Layer 4 of a small transformer language model trained on English Wikipedia (11 layers, counted from 0, width 128).
A neuron's activation on a vector x is GELU(weights . x + bias), where the dot is the dot product.
The model reads these tokens: " Nor" "f" "olk" " in" " March" "." " After" " N" "A"

The vector x that enters this layer's MLP at each token. A number n stands for n times 0.0094.
0 " Nor": -51 -7 -92 16 -7 -273 -97 16 130 -64 -137 7 -220 177 177 -82 -131 -20 175 -239 158 101 -67 -86 -40 -48 343 117 -214 118 170 -114 -11 -109 -65 132 8 61 -48 -64 197 331 154 -147 201 -51 -70 27 30 -10 128 -18 0 -279 -89 -222 69 112 93 22 125 -1 140 349 82 47 -157 -61 59 225 -159 40 -278 -133 59 42 -196 129 53 -138 78 -127 36 -92 -20 327 58 157 -77 111 108 -44 -137 -230 230 54 65 134 9 -149 -63 -130 -76 30 -100 -37 119 -24 -58 -59 92 39 -187 -13 252 -113 238 -81 -100 -55 -142 -65 53 70 -115 -162 -46 -52
1 "f": 7 0 46 65 205 -244 -128 -24 -119 -20 95 111 -210 148 -74 -29 -240 66 -25 -159 87 32 -83 -88 -82 117 118 178 -3 17 -27 -289 -106 91 39 26 42 177 24 -22 166 -83 -117 53 -125 -76 79 -424 177 -134 402 80 14 -51 219 -158 149 -41 -1 -2 214 -103 34 231 -168 62 -270 132 180 48 -43 81 -48 11 64 166 -20 -203 -125 -5 -182 -19 20 -143 10 162 120 372 -216 182 -6 197 41 -27 191 85 217 32 5 -120 -112 -153 -33 -8 9 -83 218 -224 -104 -121 124 3 -149 -43 6 -78 251 -171 -207 22 -109 -39 30 121 -166 -178 66 131
2 "olk": -135 146 -121 222 253 -64 24 -33 96 83 211 66 -279 24 102 -102 -196 40 187 -335 65 -63 -264 -126 -48 4 331 312 -40 4 31 -44 32 127 182 256 -71 -10 -17 -66 21 9 -17 -100 20 -171 -110 55 -93 -178 235 96 -90 -48 113 29 -49 24 -174 -149 11 186 -1 205 -7 107 12 -13 -8 70 -6 -76 -79 27 112 248 52 -36 -111 -45 32 -181 -56 96 -101 48 -182 31 -43 -23 -1 133 107 115 163 148 23 255 -159 144 -167 -209 -69 -40 1 17 -46 34 8 -32 -81 68 -174 14 315 -117 213 -86 -101 -7 -65 -53 -234 113 -203 -162 -189 31
3 " in": -46 59 53 48 67 -66 -2 115 8 62 -174 -216 -177 153 -24 25 -293 -7 153 -36 -107 -74 -270 75 -62 109 -145 261 -37 24 396 -157 -176 145 65 29 118 220 -110 -178 169 76 -202 -37 -62 8 -60 72 63 -13 162 189 6 -153 75 -111 49 47 -13 41 -37 118 129 104 -38 121 -19 12 26 132 116 -114 -203 70 -116 125 188 76 39 -3 -71 -7 -204 105 -34 -132 -146 103 -22 121 161 60 48 93 -51 3 65 23 0 19 16 70 -136 275 -171 -194 -112 -37 94 -104 113 -34 -229 -61 26 115 155 -122 -353 21 -74 25 -20 55 79 -183 -82 -191
4 " March": -69 4 -314 -138 101 -131 -51 -155 80 -11 -38 -102 -149 153 141 -141 -66 -41 66 -12 -191 27 -251 180 -57 194 6 209 183 -162 283 59 77 21 54 313 139 215 29 -131 54 -50 -114 -123 87 -99 156 154 87 -70 43 -11 -147 -358 -88 -291 39 285 -5 46 -55 80 89 56 4 58 34 107 -4 -53 -82 3 -97 236 112 212 1 26 64 -66 -20 33 -134 -8 119 19 24 222 -72 157 77 -98 16 -7 30 -52 83 67 -5 133 43 -71 -274 -56 57 15 -177 -101 -44 -2 140 -41 -226 191 3 159 88 -111 -212 -7 -150 6 -99 -93 229 -260 48 -103
5 ".": 91 83 -66 54 -15 -59 -4 159 -206 -16 11 -57 -224 111 192 53 -295 84 70 -254 -4 75 -235 53 -50 -81 0 184 5 -129 207 -99 -96 124 -74 -39 -113 124 -16 115 -33 74 -218 0 109 -79 180 -77 174 5 84 209 -178 -389 -46 -48 104 119 7 -149 -51 -116 159 2 166 170 225 74 212 -47 -232 38 -68 125 54 238 268 -57 -5 -226 7 3 -72 110 114 -232 2 3 88 125 57 89 8 -68 -32 13 49 -135 91 161 50 -30 -222 -20 -154 -28 92 48 19 -88 4 -43 84 77 -7 -72 336 -135 -66 151 -111 -69 -190 -95 29 -211 42 -143
6 " After": 38 44 3 -141 -17 -52 -204 18 68 -49 -16 -75 -233 180 -85 -125 -425 37 119 4 -54 -6 -255 85 63 123 -98 107 7 102 267 -129 -133 -204 125 77 237 122 -186 124 100 184 -119 61 71 -113 -11 91 80 179 131 -60 -34 -123 25 -35 68 75 108 82 93 147 157 131 -476 27 69 33 9 -96 -228 -71 -25 31 40 186 27 196 -27 -118 29 133 -119 14 -26 -219 80 88 -87 -92 100 138 46 22 -83 -66 290 -113 -30 -11 151 -95 -213 99 -193 -3 -89 145 222 -102 80 -9 -132 -34 85 141 92 54 -225 -25 -9 -3 -206 -135 -19 -152 15 50
7 " N": -112 -58 -56 -149 210 -168 -96 115 28 -101 -40 -21 29 285 109 -19 -207 -146 -33 -179 54 -106 -339 106 68 61 -96 100 -215 -58 130 107 28 138 -187 196 104 183 -45 229 121 86 -2 -57 203 -226 166 -24 260 38 28 -73 115 -241 169 -142 22 -10 -166 -61 192 81 116 181 -84 121 106 86 153 338 81 81 -191 -64 62 -28 -16 86 -158 -91 -117 4 1 -90 116 17 -13 -131 92 123 -58 -92 -133 -122 -6 -44 143 290 -139 33 -28 -59 -51 -26 60 -38 157 22 -225 5 58 63 -211 -164 31 -32 231 -92 -231 -122 -66 -143 -78 -35 143 -49 -43 165
8 "A": -5 58 -42 -113 312 -151 -91 24 -42 -84 228 171 -134 208 -45 104 -71 -110 56 67 -101 17 -163 -18 -69 -50 87 -75 -79 52 51 -71 -27 -77 83 -101 -133 -39 -50 29 185 51 -133 18 42 -141 2 -30 -16 165 -97 32 -143 -377 -85 -180 189 -210 113 -29 36 177 229 174 -242 215 -49 15 -105 260 -26 108 195 -152 165 2 -22 -350 -62 -127 -48 123 -142 2 320 302 -28 -40 -123 224 50 71 129 -209 -44 -103 -271 53 43 157 177 102 -84 96 84 -36 11 32 -105 -18 49 83 -191 -48 -6 133 158 -255 -304 -171 15 39 -23 -15 91 -36 112 209

Each question shows the input weights of one neuron of the MLP. A number n stands for n times 0.0012.

n327 (bias -0.201): -175 176 20 -130 113 69 92 -56 18 -26 -66 63 106 -103 53 47 142 17 -58 99 -253 -26 74 23 150 57 -52 38 -7 -39 -45 -248 -123 151 -126 77 -17 -98 106 111 45 71 42 77 -87 -81 -223 16 -113 114 92 70 13 -171 -34 186 -54 36 17 -69 -62 -110 35 -3 -36 10 -223 -57 86 40 120 -136 0 29 -71 -64 31 -119 129 33 219 32 -121 257 0 189 24 -22 0 -134 89 -47 -138 -105 -64 87 148 137 33 -277 14 -7 -144 -31 -162 -132 -118 98 -7 -83 -55 -59 -62 21 270 114 -230 146 27 -159 -102 57 305 219 87 109 14 -25
Its two highest activations, in order, are on tokens 3 " in", 0 " Nor"

n350 (bias -0.226): 36 109 -25 10 -15 -55 254 -136 68 49 12 -79 3 -87 153 13 -133 -42 12 120 -84 43 139 174 216 6 65 -101 -101 58 6 -6 78 -6 -35 23 16 101 176 -16 -91 66 85 26 105 -73 48 96 180 -135 -77 -81 -353 -109 148 -195 35 15 -62 203 277 64 6 0 -21 -71 20 -127 95 -229 -37 16 -62 -164 -76 -82 101 109 -124 -86 0 -82 -69 136 -101 99 -106 56 -72 -42 166 -47 9 -101 91 -85 -37 -37 -95 -196 -100 120 99 96 -45 140 0 -72 144 184 -81 -147 -89 29 178 92 -104 130 -60 52 -120 -96 30 -115 -3 -13 -89 -60
Its two highest activations, in order, are on tokens 0 " Nor", 4 " March"

n119 (bias -0.198): 25 60 -33 41 -171 -62 132 39 -226 16 -13 46 218 83 60 78 183 21 245 4 155 -164 -7 -16 190 -121 58 73 -3 -241 75 98 122 -106 -14 28 -95 78 -72 -184 -14 94 10 80 -253 -44 79 -20 86 23 76 -145 92 -148 27 275 -20 -3 10 205 111 -81 35 -78 196 110 46 -138 -114 -158 -78 89 38 -64 -178 -13 114 22 -67 42 -104 77 -33 233 -83 134 -208 28 -114 21 79 13 53 121 83 -77 -115 -72 120 -27 7 -34 10 -184 -106 -16 -195 -157 -96 148 21 -7 39 24 -110 144 -115 174 -195 3 -13 173 -3 119 -115 -144 118 -109
On which token does it fire most, and how strongly? 3 " in", at about 0.16

n200 (bias -0.235): 51 212 50 -24 -116 -96 20 7 -36 68 138 -176 -92 10 -40 -158 10 167 -64 -53 -7 112 -170 114 -86 35 24 -163 166 169 -3 -88 112 -75 17 -95 -17 10 165 7 48 -30 -59 -73 19 20 113 257 147 43 -131 -46 -89 -209 30 -271 110 75 -73 -79 -3 -55 70 -91 117 -27 56 -71 -48 -305 -36 76 17 -7 -16 -20 65 22 101 29 -168 140 40 -78 -80 -32 211 9 114 161 -85 -43 -16 124 -13 -143 13 -290 208 27 -166 -31 -118 -122 21 63 -107 90 126 -10 -10 132 -26 -156 -76 187 25 227 -77 134 20 -162 142 128 121 154 -290 -28
Its three highest activations, in order, are on tokens 4 " March", 5 ".", 6 " After"

n373 (bias -0.194): 61 -9 259 34 -112 0 37 -6 -29 -38 34 74 44 -102 -12 114 154 122 68 -42 19 -111 -10 24 -143 23 -182 -73 13 122 -31 -31 -91 -159 6 160 239 -50 -117 61 -117 15 250 -201 61 -46 -262 -6 -48 223 -162 -42 117 -123 21 29 113 30 -38 -19 13 77 -58 139 -18 -100 -6 -94 -156 -261 97 -27 -6 84 115 -67 3 -135 -111 -3 -107 -70 -46 -9 -205 -17 118 178 119 -94 60 82 -114 51 33 91 123 62 30 -28 -26 91 -58 59 53 -102 184 25 -15 -22 85 6 48 13 61 129 -141 -159 135 -72 -21 -87 98 108 -67 -176 -43 -26
On which token does it fire most? 6 " After"

n75 (bias -0.197): 98 22 -25 48 -36 -206 -136 18 -60 42 -286 89 0 -123 25 60 100 172 -205 103 -71 92 -73 -97 202 222 93 55 -55 -143 32 142 -19 -32 -63 7 25 33 -101 -87 61 -66 -113 -17 -108 38 -93 -68 -193 44 9 77 -157 196 -56 -37 44 6 -195 10 -61 -103 -107 73 110 -112 -36 159 124 -15 12 -28 -107 139 151 -178 52 162 170 146 -122 52 -22 -28 -81 3 99 -41 122 109 43 189 74 33 31 -25 -77 -134 -33 -6 96 -90 -119 38 -35 6 -97 -29 25 -173 151 -303 -52 26 -43 14 -107 -152 75 -142 61 102 74 -144 -98 69 25 99
Its two highest activations, in order, are on tokens 4 " March", 3 " in"

n279 (bias -0.064): 74 -94 0 34 -78 14 -70 177 -12 -3 21 114 28 -206 -28 129 -106 125 13 227 -40 82 89 143 17 -58 -77 -144 86 -43 162 11 88 -125 -74 -44 -207 46 164 86 -9 100 -72 -8 -51 -34 83 74 103 11 49 -204 14 -88 -89 18 -11 -3 6 26 -52 5 -34 -149 73 -83 -29 109 -40 33 30 -44 182 6 -110 117 100 156 45 -16 -234 -87 -6 90 -193 5 17 42 -84 171 104 -41 14 30 -119 -111 -156 -48 -89 98 97 -115 -24 -59 69 16 -112 -46 -80 3 26 -188 -49 -165 28 -46 27 -106 -198 49 -142 100 79 -11 3 61 73 53
Its three highest activations, in order, are on tokens 8 "A", 4 " March", 5 "."

n313 (bias -0.136): -11 20 -40 -78 36 -23 -143 106 173 -74 111 -51 -17 -154 -42 94 -138 -43 25 -69 -94 81 -251 113 23 -54 169 -32 -91 130 55 34 -42 -29 49 -36 -55 209 22 25 64 -11 109 -166 -52 -31 -58 42 -96 23 -22 129 128 98 51 36 113 -74 -127 29 -200 104 11 -166 -19 -84 15 21 124 -128 79 11 144 205 -200 -122 -155 -171 -160 -22 31 -33 71 -17 12 -111 0 -146 -68 -162 -97 -42 45 25 37 -23 -61 -176 94 -83 96 -20 92 -32 12 -120 154 130 59 -61 93 24 69 3 138 -16 -70 36 94 -35 28 -107 38 131 24 -54 189 -21
On which token does it fire most? 6 " After"

n0 (bias -0.009): -20 100 -34 99 -47 -100 -77 -132 39 9 -191 -131 0 -81 -6 104 135 -103 -62 -274 -69 -108 -132 -130 -39 41 88 259 -155 -50 -62 -46 175 115 -74 -19 105 -261 33 61 249 -18 -165 117 41 -3 6 66 -219 82 33 -51 18 115 -107 88 67 -62 41 59 60 -207 107 43 51 -38 29 -207 121 75 -118 121 63 -133 103 -3 -101 -95 28 74 -40 26 31 -12 -92 35 31 -160 34 87 -128 142 -96 119 3 143 -36 -104 -133 -123 106 -157 116 -40 25 6 49 -216 51 -34 173 29 72 -13 0 84 -111 152 18 -41 108 58 29 50 -29 3 49 106
Its three highest activations, in order, are on tokens 0 " Nor", 1 "f", 2 "olk"

n210 (bias -0.202): -86 159 103 59 12 93 -120 13 45 -72 -250 -10 -49 200 134 -19 173 -132 62 -153 -33 -117 18 -113 -54 18 30 -87 -183 -41 -46 -98 -76 233 -141 132 -157 31 -206 -16 213 32 -17 -9 -59 185 -168 -136 43 -135 221 99 -13 93 -232 117 93 103 -30 -33 -43 -150 82 -95 50 -89 146 -215 -9 -136 -6 6 -117 -157 90 -142 -50 83 29 66 -36 13 -55 52 117 65 99 27 68 10 -161 -45 -3 138 -83 170 6 -145 -3 16 0 93 -31 69 -73 38 -191 3 198 89 66 201 -91 3 -106 -27 -66 24 58 -169 32 54 27 3 -154 47 241 14
Its two highest activations, in order, are on tokens 0 " Nor", 3 " in"

n253 (bias -0.038): -80 65 37 -60 3 199 -132 -40 77 -78 0 79 22 34 -37 198 -219 134 -24 138 -128 6 48 51 124 53 -42 55 -48 94 -70 50 -139 -73 -32 72 -174 -12 71 -118 -35 187 68 -3 6 -19 -57 107 -269 230 -31 55 -98 165 -121 -10 -118 233 -101 -51 16 -72 145 0 94 42 -20 -69 103 144 160 -19 0 -56 -178 -118 -141 3 -170 -36 25 -36 87 -44 132 167 92 15 196 127 -189 -19 15 64 9 84 -199 103 -6 -188 -33 154 33 16 -48 40 -116 156 -53 -160 -131 -42 -158 74 -74 -137 3 195 -44 -26 -6 -62 -62 117 137 7 63 -85
On which token does it fire most? 0 " Nor"

n114 (bias -0.115): 51 -56 42 -206 86 58 -48 143 -48 135 125 -197 -127 -9 151 -204 89 -27 -32 -148 6 79 -13 133 47 71 -34 157 -25 46 -143 9 -41 67 -18 106 -118 -29 -64 -62 61 -71 96 -82 14 15 -21 58 0 -131 269 -85 -99 -112 -74 6 -54 116 -65 0 3 -37 -3 -33 29 21 110 -176 62 -96 121 62 -22 -183 -89 -6 15 10 9 -58 -167 44 -54 54 -120 94 206 47 83 109 6 -18 -64 -23 33 -42 -117 -153 277 114 91 -132 -11 145 -3 18 -6 90 -94 -64 15 50 -6 -12 -153 128 -99 268 96 -71 -6 100 -6 100 -57 125 141 -263
Its two highest activations, in order, are on tokens 4 " March", 5 "."

n293 (bias -0.115): -34 -179 79 -135 20 -174 43 -71 101 -18 127 -152 -49 30 -87 -37 109 -25 -52 157 156 -56 211 117 105 43 -99 -63 -178 -35 -102 -77 120 -65 163 60 -77 -238 48 -63 -87 164 69 47 20 -21 -93 -33 153 -45 -39 -57 -152 -15 124 10 3 109 -31 -31 53 -97 -26 -21 -53 140 -57 3 -43 6 -105 186 16 3 -117 -72 -174 -3 64 -18 112 139 -169 -9 56 52 49 68 -76 -108 148 189 232 15 18 15 -53 204 97 100 10 68 46 -154 56 -12 -36 98 -81 53 90 -22 44 -198 -12 -36 204 -99 -64 -28 157 -137 -83 -116 153 60 -9 -251
On which token does it fire most? 8 "A"

n317 (bias -0.087): -178 -37 -119 50 103 83 219 -23 -71 8 -35 -58 180 3 -40 -9 51 -112 145 -52 -33 -82 -61 6 37 -129 71 -24 -141 -48 234 -176 140 -248 53 139 -118 -107 57 -107 -15 52 -129 11 50 -29 101 31 -266 46 -156 -206 142 67 55 145 -52 -20 3 -15 114 -95 -11 -82 51 -104 9 -64 -30 11 -75 3 18 6 42 -98 98 44 -38 149 -14 172 -64 122 36 182 141 -16 -17 71 20 155 97 20 -101 78 26 -15 34 23 -128 134 14 -147 -36 68 101 72 -20 -65 101 -102 -20 39 17 90 3 147 -93 212 -156 67 -33 -39 141 -52 -29 -21
On which token does it fire most, and how strongly? 4 " March", at about 0.16

n225 (bias -0.404): 23 115 -244 -50 138 0 -157 66 138 -71 23 -6 112 136 -130 114 -22 47 62 -26 38 -129 227 71 46 -32 -72 -38 -3 157 -78 127 -160 81 112 109 146 -71 90 70 -63 80 47 -154 -129 184 50 -78 -45 143 -129 -133 210 -3 -73 0 43 36 140 6 -3 3 20 -56 18 157 125 -36 -38 15 9 30 -28 100 -56 125 -13 -109 -154 0 122 -54 -43 86 13 23 -65 -46 -137 53 21 118 -186 -327 -52 0 78 -196 -3 55 48 -38 -93 -112 0 -81 58 -127 121 -75 94 146 119 -76 33 34 111 207 -70 25 -72 67 -38 91 -157 -195 -80 -177
On which token does it fire most? 6 " After"

n328 (bias -0.273): 89 -20 -3 38 -282 -45 -174 -99 112 -72 195 53 -79 130 -40 -41 87 79 117 -46 -83 -50 -26 -118 -13 -154 173 -63 -84 190 -97 -7 -70 17 127 148 21 43 -20 199 97 -152 59 111 -145 78 -66 43 -106 -64 -66 153 -166 32 -178 -263 -34 -26 67 -114 -28 -29 -13 31 -194 -298 177 -4 -166 -40 59 100 157 -47 -23 -188 191 25 -122 75 -199 -18 -71 3 -38 -97 72 9 64 138 -152 -74 119 -39 -10 128 43 144 13 95 71 21 128 62 -97 -7 105 137 -147 -45 -35 98 76 45 -30 22 -310 204 227 -38 53 32 -159 116 -13 -85 -156 142
On which token does it fire most? 2 "olk"

n201 (bias -0.275): -21 -11 -89 -14 -59 177 -185 -57 -39 -37 -85 108 -37 -25 -28 154 0 76 -8 193 -103 144 -40 196 55 -5 100 -170 34 27 79 36 -85 25 -73 38 152 105 52 -19 -14 172 26 84 0 3 -88 -98 75 -100 117 -38 55 133 -41 -109 -22 -135 141 136 -143 107 13 -31 -167 -105 -128 6 87 -22 -171 38 40 -112 -67 -111 -120 3 -39 70 -56 -81 -103 -28 100 5 14 0 64 -198 -68 52 -46 138 -141 17 22 36 -19 100 9 120 -11 -107 205 101 33 20 -52 -3 -160 -37 38 -132 99 5 119 62 -47 -83 8 -242 3 58 66 119 112 149
On which token does it fire most, and how strongly? 6 " After", at about 1.1

n138 (bias -0.249): 169 161 -55 69 135 33 -7 -172 -66 107 -9 133 -86 -260 -119 -36 -3 -126 -94 7 -104 105 54 16 184 123 -187 195 118 -139 -133 -62 74 -3 -36 174 -178 -155 -179 68 -40 -78 -34 86 -47 -85 93 70 153 -55 6 -154 -89 -59 214 3 68 -82 -105 73 17 -113 172 69 -76 -147 -21 -62 89 -51 -94 -90 20 -145 -138 -71 -33 -21 -16 16 185 31 42 62 124 40 -106 -128 -91 -23 194 -113 19 19 -55 -71 -166 156 -69 206 233 -157 -207 -46 47 112 -85 91 -61 -100 23 -68 6 -84 58 152 73 90 127 23 19 144 154 -28 -62 48 125 -154
On which token does it fire most? 8 "A"

n367 (bias -0.283): -28 -69 -150 54 -215 41 152 23 -111 -29 156 -14 -41 -36 -198 94 83 -75 22 -141 127 154 114 78 -159 47 58 -83 114 68 61 -47 194 -129 -237 -129 115 58 39 -146 110 -17 73 24 -26 -198 82 -46 -79 -133 131 -165 -62 -58 -30 -164 190 97 80 -54 45 29 132 44 114 44 4 -272 -47 26 200 165 -166 57 6 -130 -299 -248 -54 172 -230 -56 67 84 45 -10 119 135 -37 61 -199 46 -105 169 206 37 42 -82 -36 -178 -14 -34 0 54 7 23 -114 -24 126 -140 -45 -28 -98 69 66 116 4 60 97 168 -39 -35 13 -115 115 -126 -24 63
Its two highest activations, in order, are on tokens 1 "f", 0 " Nor"